Layer 4 of a small transformer language model trained on English Wikipedia (8 layers, counted from 0, width 128). Numbers have three digits each and are written without spaces.
A neuron adds its activation times its output weights to the MLP's output. To switch it off is to set its activation to zero at one token and run the rest of the model.

Output weights of the MLP neurons that the questions are about. A number n stands for (n - 500) times 0.00033.
n85: 152582477337357581302644553405448527541561317623510455487375712437436556740622716681328480585358547526529522291446129378577308623400417393355392492525485269320183536486625489601558587449464576493383450544460524560314663432195521658556393806537420241426629607497497472503418611322657281513443432526615489507522431553674772688600330938520435390526621532318569594537223543521494288329412
n210: 612592445585486539497414620544665517701492330445232526487478698450603446282435596638488531406560568529385677626591627472462374501633641422325611470574378971535560442519683448471374414314605612300331455624552378446399371429368466655494548492416530526652649616573503504314436604519460317388608413581317462553485390373627524635490563430410452378500435703410493513201495595352494565499455
n310: 620707356480479490388793478567514538410656518561685302278427506220672363547399477530458602423573281384356778537611590607393453633284506458481560532666406597399460495497520541423172620547438629437585361235674565593535585426596666515784497552466462426280476457266480548588431385553443605600683504453411287481486460471429594635588106366604610698460473522506371732297426373478359588747594
n381: 408759360309495639676293318407559389527262493493468477639382547517446533461768352554695629529502332562551353442629455682371700438428509663467421512585429557618583738402491570438556367312550297356485282363500325516449535299573455500547399538387335615618450511536692615487549512646551271552400341621278681294376498559451633428485617272575582715374597481409550482616671544422521617622527
n398: 520503544464428352573256453443808488410326594661503504530489578299565450478438598374811478631467630500701396328532383386399345454790612669540446479356340545374701342300226484488285358336484598485556648593367497651618513578607456396611380446306666553438145469284396524682523780586584476621533386703481561609802421454489616644356454581495493420624519498608584654565456409681618407432452
n408: 464586567540391599456413618444426520639453602545403575378472415371635403472395316334529434487465525413392440525571376502333396720565635388384536548394484408631430584496499670455530421401366540266671516552554444548538439197450645537552556402570539430647349442582442560528500580452777587595449580539612531532489596418387306599327610577490368558534418503619555430399389445441493484580697
n463: 309565338345399393594514486738716422416343476411513541766493475395666294466678561560712449626198617497678442460383363568411344426451563515616576472607422900053520584713251618507667462244368457288572621442365612348679671650675478525692459568535719311404557488535498262418871493393305596550588268135561493564573459423528522577465330578254524598554581606463514492419509404700527472564642
n597: 418465658585689681678498474586389407481428439505538568440495412694300457553566662316419675348445580389681638579415553516463446459583700305712601665576464311268228403460647410482240612605388484695473345787625413456544591504512567426412509291596454396427465182585512475336554633518544534299376666611407601453448648344667379467545390700534581691553384744569525365576393540416384641518554
n644: 657715485432628394540547308508473559485356450492535391614481515489373385594540535635580486319586429530698435460499612345480772265567525513536409515566566700487400457425421607672257484485447439535515566599496595672422473592379479629566588393388429416442358535573586462505731343580469405615551516588439460465441518614589545409508389581452510532444532644740253238631475412627422545337453
n658: 334317373448219609446560573596524554529442588385454508579506458601402496457473814408375555567504504383800569373407456415646567504597547376454555510560560406526318681316559532537534549454280628504483589430531710635417396589446558592669446645488513621574653489336642564452649571506445546404423472393743389559440486442657548504330446583277393618506624476434235464440434393454555399607506
n697: 326435514590399470545518664512400464530300504348550468487512688466195558481333484459541229629526449595460567462511536498525407394536407474505533354328538339781551459632459378472506453390645811432612759522557430482477584576442388530737753514409338433373575543500509337569521410481379535497480564556433707513683465715471238567530550256382428550529370398676596518669462652586540545786591
n702: 393735519338532452596560402476575448345529629473370669494566528561453673465633467750328467473749706425675516351365562404475669438530341545357469575651537509607191619353382571408427644149344576575595439533849503695158497437430502574675536784343391555518794331599483706396388527435622326809482508420636444432353561621415381521379377427498396495472584420362383507584533272246601533337522
n767: 247266434393427606397525620599563582743533496396571407331449260329654658413433514505593482562385488663465365675336635486496452342786548641548667581545505536612274597387697536591417464545738516501523465576578561504388668548591447524499635381349439452468689502401633641601416556643441413570609541544112526511327388302506418405514503605447494368487650571460629661443621538401253546457556
n839: 546319547587646568430480564556443440382312305470674489152478486577524589726426837715368432521594414514447593588322443457652585620525636478342528225557444621369573609472476580505268567680520518524542666550589606614319477513260741492424720557613535632601351399461362478368462558491540510369330548530435468473475754569675509469386285513683675612669419342455368453500684559505506446435496
n966: 389437501461478675620584527531415376541290355509709604976447509661433389514569397531442595356669588631500480400320362447565482491586464386487564405489381483497712466573507520545457388308559616472349570428548402460557443391291445577550504576480294427560498663495297565300481345715547321453232418740587645632671618642407459504703343211616430319528522466473689277681492656489570577577211
n1001: 783543649671528507583537497596710609518472545609570357442456536454592408371483519355479664436431588294475661539629536380553468692422457348440450607532534626503527557330412347427263490475539318383485375738318472514483443629447540500351580581399509489479561536454691485577311312544538547567556435452467531529448379472434606516675689722635422118473269602769460508502492358410449713741476

Each question names a token from some text and the token that comes next. It shows the activations a of the neurons there, in the order above. A number n stands for (n - 500) times 0.012.

Then comes g, the gradient of the next token's log-probability with respect to the MLP's output, scaled to length 1. A neuron's effect is roughly proportional to its activation times (output weights . g). A number n stands for (n - 500) times 0.00074.

"journ", then "alist"
a: 500500500486500498486500486492817616500490486493
g: 607560331384470619489485402377497564311626378400497695566501688451369555334472558384660474529538515523617521567444530683391574453574707526801517500381586507701490408344593484184451476375608439681414566403354446489414445465467667600740526396781282578345404561459351421316641500529437615578379411560511582159569450357471317475892536658527544551558569231490566352522625576418581511426513
Which neuron, switched off, lowers the next token's probability most? n697

", ", then "with "
a: 507497497521487488496570487492500500890488554486
g: 765503487626457345512467804402331535515579257384475409383446356484600402416327334631622403398620502610485639417476469634447327470597626560542380509472449430549489548585483554561507481502513523619335789538483312563415582387371638551218533483385703676583805384536440401423481688722559608464502681603301417519436493230547178522432547513367523391696536315478539628686332577412604580540588
Which neuron, switched off, lowers the next token's probability most? n767

"202", then "0"
a: 497499487489500491500696486488522486708500785497
g: 366379419672478348350399719466397427347237487469579528385659337571641514399567440405649444718444392383486593604591505492375413659589739586603596545466498544192530332601471597659447307296544621515629459410422412497652596405806632215671462534447530439715324352540488500394661550645520551468298528336307476550488666506516515730603715516539488544610424615345394615390631440419358513543447
Which two neurons, each switched off alone, lower its probability most, in order? n597, n767

"in ", then "Argent"
a: 490500499499486486623500491500500486486546655500
g: 373682556410508578696225555500652546561438488476498457496493401533457460624454526487443541414762356398728642314570441534444343525533359445562360473661617726626486307636640489385640614540579591317345520299538356362541269289546400550872553433657362609300562535595271569717529425517407716614512381545615444552532401573381484401662466574447526326570510386502479255455414385659343534696558
Which two neurons, each switched off alone, lower its probability most, in order? n966, n463

"and ", then "its "
a: 500498499666500487511500510492500500487490707500
g: 450417716410512407378593589541626438456635349450670581492455323604671422513349604284316573554523457337510486502678648588682514333609512501408631368448633655519559766615490504556530386670358321613713260601729412600492407364453565722193640239624583473688302404530370434382385510511549496444371338481371557484345627501554498556454522644580349424524367731472614330527357302552547587551517
Which neuron, switched off, raises the next token's probability most? n381

"W", then ". "
a: 498517500487489566500500517496500499498519502499
g: 497346379487632650445511775527348608311474470314303362362364461629661443541461623576422445573484742545468540494636568415298552601473799346639395583413427416419609612635522540519364340413418538551641514317338477588478568432374444848425584693530475407696336578327340691622394492487503525269492220640573570586571678440381564477461600506501550393605509416540646376470287451446528435588792
Which neuron, switched off, lowers the next token's probability most? n408

"\n", then "Or"
a: 489500794490500840691498489500617498628496659499
g: 480522556360492304321328637676594397500406534502487550448560585758486466336370423395562850495647594555465754469800611592529475425392459419831805364546334506498480568581369503580357519365403500377474493370635339455466557473462295581820412535523408542435659381348419498534627441513479605483452664488253462520512471433368538391804349649598610522476455475497383388511309577613460464353645
Which neuron, switched off, raises the next token's probability most? n408

"B", then "ain"
a: 512784555486495486500500497489499500488497634511
g: 531747559656455253189325657432355442381423449282627523415580505328395567490589423429540625430452519504260603390562397572689591593281419285446453373646699373458448668486499703509694364378666546473479561435275507422432660475788668267633625600580406532297547660668462521430609552314374385433445457628409658629741448303579567448563442529586562429543514554526567501442670489499436529505605
Which neuron, switched off, raises the next token's probability most? n210

"gri", then "ma "
a: 706490529492500497500497498779497494499501498489
g: 495630301519456406678496585496387498712548652671481680459233466293506386541721568554528459588569614355433547517281610388773458653337475518730233254665490544302465377295713307377473453319428781407513497455498505568450391462487627405622510561582537600480677517638503454580665480407368522400365763534585461707513527464515470437515475554492591421514548337644160456423449432476509401504664
Which two neurons, each switched off alone, lower its probability most, in order? n658, n85

"gener", then "ous"
a: 543497499499498501491498493498649647515498494486
g: 464473354560478492478440560387553846257614502563240622607664318672482461518642477446686524557502666529602403516505395659550811350394504531544510414531501607477509442270559493412472652495365523442407274250244565407537627550646474650395447370691341405516555566441424507251244269584571429680667407656777576335362522597620667525383463593524569530528380546472386430450651476547611522411424
Which neuron, switched off, lowers the next token's probability most? n702

"all", then ", "
a: 500500497510486528502500487532494745497562491487
g: 624294486522518436434501448374413456513550441330617363423521404550818493424418560626524556673360563576375371479702564586480477654305426469439566443330349488359567568625445598630376684686479595276517674369368598472687544617724362444398521555456663419778572514344296498333453640467254425500578498729387539448819664359529523414593622534438577419595420462337641521281496417406764357552420
Which neuron, switched off, raises the next token's probability most? n702

"final ", then "league "
a: 488492500491489489602500500500608671500486486493
g: 644401612241656545526514333432400394531465647556586411702395437611544587594658585495587473484634399309476506503730622432631442549535564642327557449672711704480430407421551446347755336481310569626513457576592238497357410435322603498551559608439581387417464332630313511481652547708420339757645506530598427537473345754152448395307621451405368523570563507386544250496458425638451437425570
Which neuron, switched off, lowers the next token's probability most? n702

"s", then "gri"
a: 902607493489510500500500498676490500500500500486
g: 398601289433463477435518432511461311423600214433694386567623344333329579661552382533591646570452495616478703556599589393236506774518301502364436372596203546685517617611411664603393483402553590466567436674467586291582498348555471521638588475662457537433494420557421638364603567462472597501476552609550184530405435594647677496251556521587599225571740528382603479593471337671387371456612
Which neuron, switched off, raises the next token's probability most? n658

"remained ", then "until "
a: 500487545490500507588500647492725500494494728498
g: 621588582419578681813563467299460502453218417463425371528449426539463384365493497640371430349467396544572398544266613506576379477689627553443508478340646610491462452482516626522666468511755188602654435402560585478549419462315454350598630455425603517631438323562509530709587633570700388272372448376352422408725618424275700491558582427472542530461560560585614376540462821458545703236383
Which two neurons, each switched off alone, lower its probability most, in order? n966, n644

"), ", then "American "
a: 500500491491486486520754678500498500773493571495
g: 460573609449473607365447321357629511371452436536631533410554460420679649475264601592586423411438346683698563533492418478578673580264421421494440486650441589588502640677420734458550483579531632637643465289668340495544327415391344576455457532652251502440382482472339452474482410607389403220416645531592535366587446757733635327474420659536464243712596514664653322580703282479356408498567
Which neuron, switched off, lowers the next token's probability most? n644

"1", then "2"
a: 488539490487753500500645487486488492646487497506
g: 529498694308587463472530450405660327349554484591540580509414533384457331519682554375397445531444450398369647609475543382525367357697597472688565575384501461309663505627306405362375323536492568406563794692237298668594450510600290576414556390510433434482470604625452591770461657474764337665451526603711452508432488710574655613345559338626216499471567289600395563667490503544441326437501
Which neuron, switched off, raises the next token's probability most? n767

"y ", then "E"
a: 498496500487499529488500487516499499499640499500
g: 537549426595555462793586349446556531446392317453482412525658439488375470367471608478455487331470440575276566772712502383636418343314500410550661391581580525418430472526597451514439494507599639634493383431508623487632554463250611429505779582662457536490249502416458632493574238175683580339613265638746605565487543612634544481459465543529428509594596447663710275455449366613524497161406
Which neuron, switched off, lowers the next token's probability most? n839

"oc", then "a "
a: 952771500486776500500489500487499490494504500714
g: 740465494322556326614450291486508458490388551520651730269518483393475469495422459330381396512328473495447423489509454575734517687566434694521336507512415560486235485531567305626695527614263692607623461639591445517572228693666688302213666684551647496451546418627469379410559458458516554291558546570661511484338782321587486276593453565564448415648355588549576591575536446477338520459418
Which neuron, switched off, lowers the next token's probability most? n1001

"Dar", then "í"
a: 494487500541500488499500487500492645500561521490
g: 472436591525614497511385352606579474470602533493676491760394584389518437585568453437383540432659479370455447467520277716627507481214537221721619407242470634386619310435423352364239537804548305605536486325715362605579339529506456503504611535545555688602495477228472538380583359609497659592371480666382602563503648532592395562529485695609528302575433455630423408513354454308584746474543
Which neuron, switched off, raises the next token's probability most? n702

"8", then "), "
a: 496490486499554537499904675500493500795495497492
g: 465707707402432457596369484420470593614631349493620697433546570161622543597499515553496488478500545676504283547353499443487471247440542524574480642392443673547535562677535518515276641665375292743733382530477334438395376270437593787535600306455533585493473437609497494299666414613482498615489587588381427463635530564471231362339466572484393807487633392521470335578643286619495391461391
Which neuron, switched off, lowers the next token's probability most? n644

"Lyn", then "n "
a: 487487493554500487490500500500500500489499618496
g: 655268647440599307410489323363601500579603571521552518451730495345529430416343640767317436532424407529595309659612300599432520660593435491355416502402376370583554682742441468538467488508562498624490685548614546625475249360506510537375467644585495478591531607349357573575340427337437533525625382574532629499570561315404451425297761491703598314537365664667471459686491417651417283663212
Which neuron, switched off, raises the next token's probability most? n381

"), ", then "British "
a: 500500493561488492518685685500499499769515556498
g: 377661433582438675437454401536468622375342507488729439469659425483595545467412522304596312308424470459639390528595513513456646561488565673570432373571537596361433486419429872602680514384494492535668432432409438497485389403449437483373565475713275372399338494574540534658504808589305504474543201640576294326526490574472507450454360461618512387701561425706611224747691284559550473596705
Which neuron, switched off, lowers the next token's probability most? n644

"is ", then "seen "
a: 500500486494486493605499498496559500490510655500
g: 471544456615604341557390773582470489340428620571504602482298303533328674450233386464561733566546396549610479535409446433405618356605364601323255339519493409453424497659680536587299652299266537456515677216494586446609555661416507568585436472477461508575379484632379550405401535766586781239641451537680628547647592428596499611545379661503643662496493357534326517532590464385336563469385
Which neuron, switched off, lowers the next token's probability most? n966

"match ", then "of "
a: 499500500500500618580500491493490489500489487499
g: 412725364479493381354622444566597616356388502622706670349455704641445569629309661449489422307447520453416408585605376619513598580430473233415486340455665663401384536565772534633148588435390614286538285562595548588651289435445456708500550460539546411502286510539658326483472444439433519504461607613500492497588442526771408645400535520329591566575385629488521356499330201628594613540640
Which neuron, switched off, lowers the next token's probability most? n408

"ti", then "z "
a: 777498500500491489499490499487500497500487500493
g: 648545598501588506513228413621388604613327500294619484397468371398483548687248357468747482558469633653528454598585611520198670509326606412611337438406564476452358453448678525543628513578526611551485378596607320539532466466731542455691355563281537333581289593698845506459226604484479479412512437502622548422419403404540341299514542513444699350716567347550499445562342430480709597517523
Which neuron, switched off, raises the next token's probability most? n85

"in ", then "the "
a: 565500498566491487691500703499533488488503761495
g: 412527693479391533407604235376779468581610524528798684359514496411695283485501441398593256500600553465396502596582453554571590478457545619558559384336285757327376606512382334419691509545460440627606431638621411505371505296519599655280624555462360487393378487483612384277507772590491462486577575591448512371336562421307364583246583403596611548617569722475464468467484374530415511654737
Which neuron, switched off, lowers the next token's probability most? n463

"end", then "ency "
a: 635497486517516489683497486495661493495496493708
g: 676605496516259502409622554240378389552531256488527472540526590485471644731608568694894502509420628437519446456546629497538637331606656638395492406551480590459533593519366428350398314379625682558365223363555529506295324550734492537496539571323486375515669554522182466467718453652463552355346608377492340521398491446536717561490427492418662433386474535774576486488608590513357545372377
Which neuron, switched off, raises the next token's probability most? n1001

"n ", then "Pal"
a: 489632499500498523500498493489500500496500499498
g: 410657663587522580526378635659648346476446754571706545399543753296492389812588208357504479483727562498520565400318470613538474498416376563420376595411469439562403287503610553505378622561216683453678427395632540603615504620411536332702443409609403474416564549605485508492556229579492445356303547649593529502730523558304520395590237539527482369462374438556319397415602417490483618612318
Which neuron, switched off, raises the next token's probability most? n210

"o ", then "Par"
a: 489486500487490500500500498630499500496499493486
g: 307572476503437432483499391543654443524470841634498562248633575266453454566825500453504551424445763410566738336458481409664410436562294636504657509597510525406519371323343557247544580423475674315543590401453524482405519520708338626693417783592507484430533506595591620511747429563486532514400349437570430520631401697348539531549280408570311422248649439629368353395419583463509505446554
Which neuron, switched off, lowers the next token's probability most? n658

"he ", then "became "
a: 546501500489500642514500681492600493500500563500
g: 637398589508462695217453568407385555587416560419442462372449682288537460580436613266570419615397685525432359550710345467502691353493726302496532693556559506324425639648445499576600361707482700793529414479493392684497440538604613413306599366418517579602510482607471469465441396717498551574327389374418627609314488336311282442236576437679414625493473489676634346588508594651511573449345
Which neuron, switched off, lowers the next token's probability most? n408

"February ", then "he "
a: 500500496735500542525491486489499488500500756500
g: 363304503382603331533345699382579637568472518626482471514393431744709614527401629347509573517494559535446436231411567472502635550593381507287661505454486563586473478453487478370456668402520577570251492481596551519469451582515529362526478333457420558854686561480534383390629628671396432620689790504164465513550406274387222603547572339400389674618493589512489530346515568406577790432313
Which neuron, switched off, lowers the next token's probability most? n966

"ac", then "ional "
a: 847665500494923500500523486499488530486498500540
g: 670574328349630543352497461343334581511443517525451475329549404622466405417569399543633526406452556600523726365681448621557619602537743613671447601440507570560568431746533495548498432524449455655328448531566248446397614466481589820378680671407493272649554454506483521315510549587493620211316676521332336332334489604362246713630708385487533313475537349559440436725365565528531507424336
Which neuron, switched off, lowers the next token's probability most? n210

"United ", then "Kingdom "
a: 486630498871499500500500499486499494498499546494
g: 427793306555218685703538628506473384636490443472510715589431577490440552378463273420335713159405241419470556515603520422521524447584672516612544494326432516469444580431566557627538660436684345521561700496553644346389406615700447470460423445490413729490386409602616558761626664486378696428285340389440305405374420315516529679468548555495377504374533419610389383603639501612559594528425
Which neuron, switched off, lowers the next token's probability most? n381

"alist", then "\n"
a: 497497498487492489496492495486658515500631499486
g: 594777552582590651535597504450477383714467504466638530415472459728538613521636266463652545530368286549667506542502430448507513480380432246412318546470480442310556415600639713420466650684704765446434614466240440369562520479458524552325562334542381364459354507373547721322362277432532446445454498446468741484523364424530472522719558475555689254447374629514760684379478652463571503389295
Which neuron, switched off, raises the next token's probability most? n839

"R", then "ights "
a: 498486500492500646486500486493500496555490697489
g: 519585482700459357392514388622589246622461264372466377449475461421342491367508629363574453667500644542495224591627506600539469399332617575576420363563601500591467568382563354290539618461253508616496609575617621493677551536322484573636549568456281646350288600528553407485616458407779413538411570434474399606380715593629499418658484513508919702622615442512353449423459217460522499295600
Which neuron, switched off, raises the next token's probability most? n966

"of ", then "child "
a: 500494686551635507741486498499492493486500501500
g: 629644428500498614492437633525243508390699501539311636478475704524479625413635353414604481470452475689417372603399615593483666511299498516588440465613525365731594565476625502565281299278512548420530501400578621489535466639407635538579409817581524586241685554286518397783367359470489527488627346370487371588728466630547579338577360494488422259405622432396370499431466394452262501431804
Which neuron, switched off, lowers the next token's probability most? n310

"women ", then "employ"
a: 487499492500499500489500500491751502495493499492
g: 309521548434294578547639583585506275485693516437600377680371690684446630507576570344335543499442559440490518608464460521533600423474454378545464405671567483786584270554374468602429390473120440663532253301468797727495595678336434529676490563591383703363651489379421662659447410598641522502451554404510417585536448480346755535542492573609391414329395488455585452359532528261344491393600
Which neuron, switched off, raises the next token's probability most? n697

"week", then "s"
a: 498499500499500500493511500500510636584488486488
g: 371602493590339792567546503565419442310539462512493556424527558470626449392525536556585679554709550414390487616569575614454363462837401658532652358572371325718438346488523651402577459360504507524662381616642576517469508192340402532609603692461565503489525332480213537394741425555595471510390447430450267413485585455412497463294450584346328537372750298670734497554326484316689619544394
Which neuron, switched off, lowers the next token's probability most? n702

"le", then "ave"
a: 499499500486486492487500500486500523499738500607
g: 378394402593460528424414522531348407626516376453310461444544418470373659552313620543447682610373396319580505330584375513432522444318433366441531468499531387656559483571469285580164684660649575281550526637273510534695745594313535397478626513534597307578394444520623424418577455591612500683289620424552525589572336630616534541653523690659563482347518484493484387236765546564800372715526
Which neuron, switched off, raises the next token's probability most? n702

"sequ", then "ences "
a: 486487500489497498500569500504544488493500486911
g: 465414769380654464490343466440430662472656571530449398528375478571302449509610409454388487366531627409520565470506528516439403613280384494823608667484588609449572722433411256353522721492384478513456366739681553641489450631231456456427365622564441557536707502424603513549450591455575463714521734376604214628609534560400397403538424487604540530294436460653113445628276533470625427587398
Which neuron, switched off, lowers the next token's probability most? n1001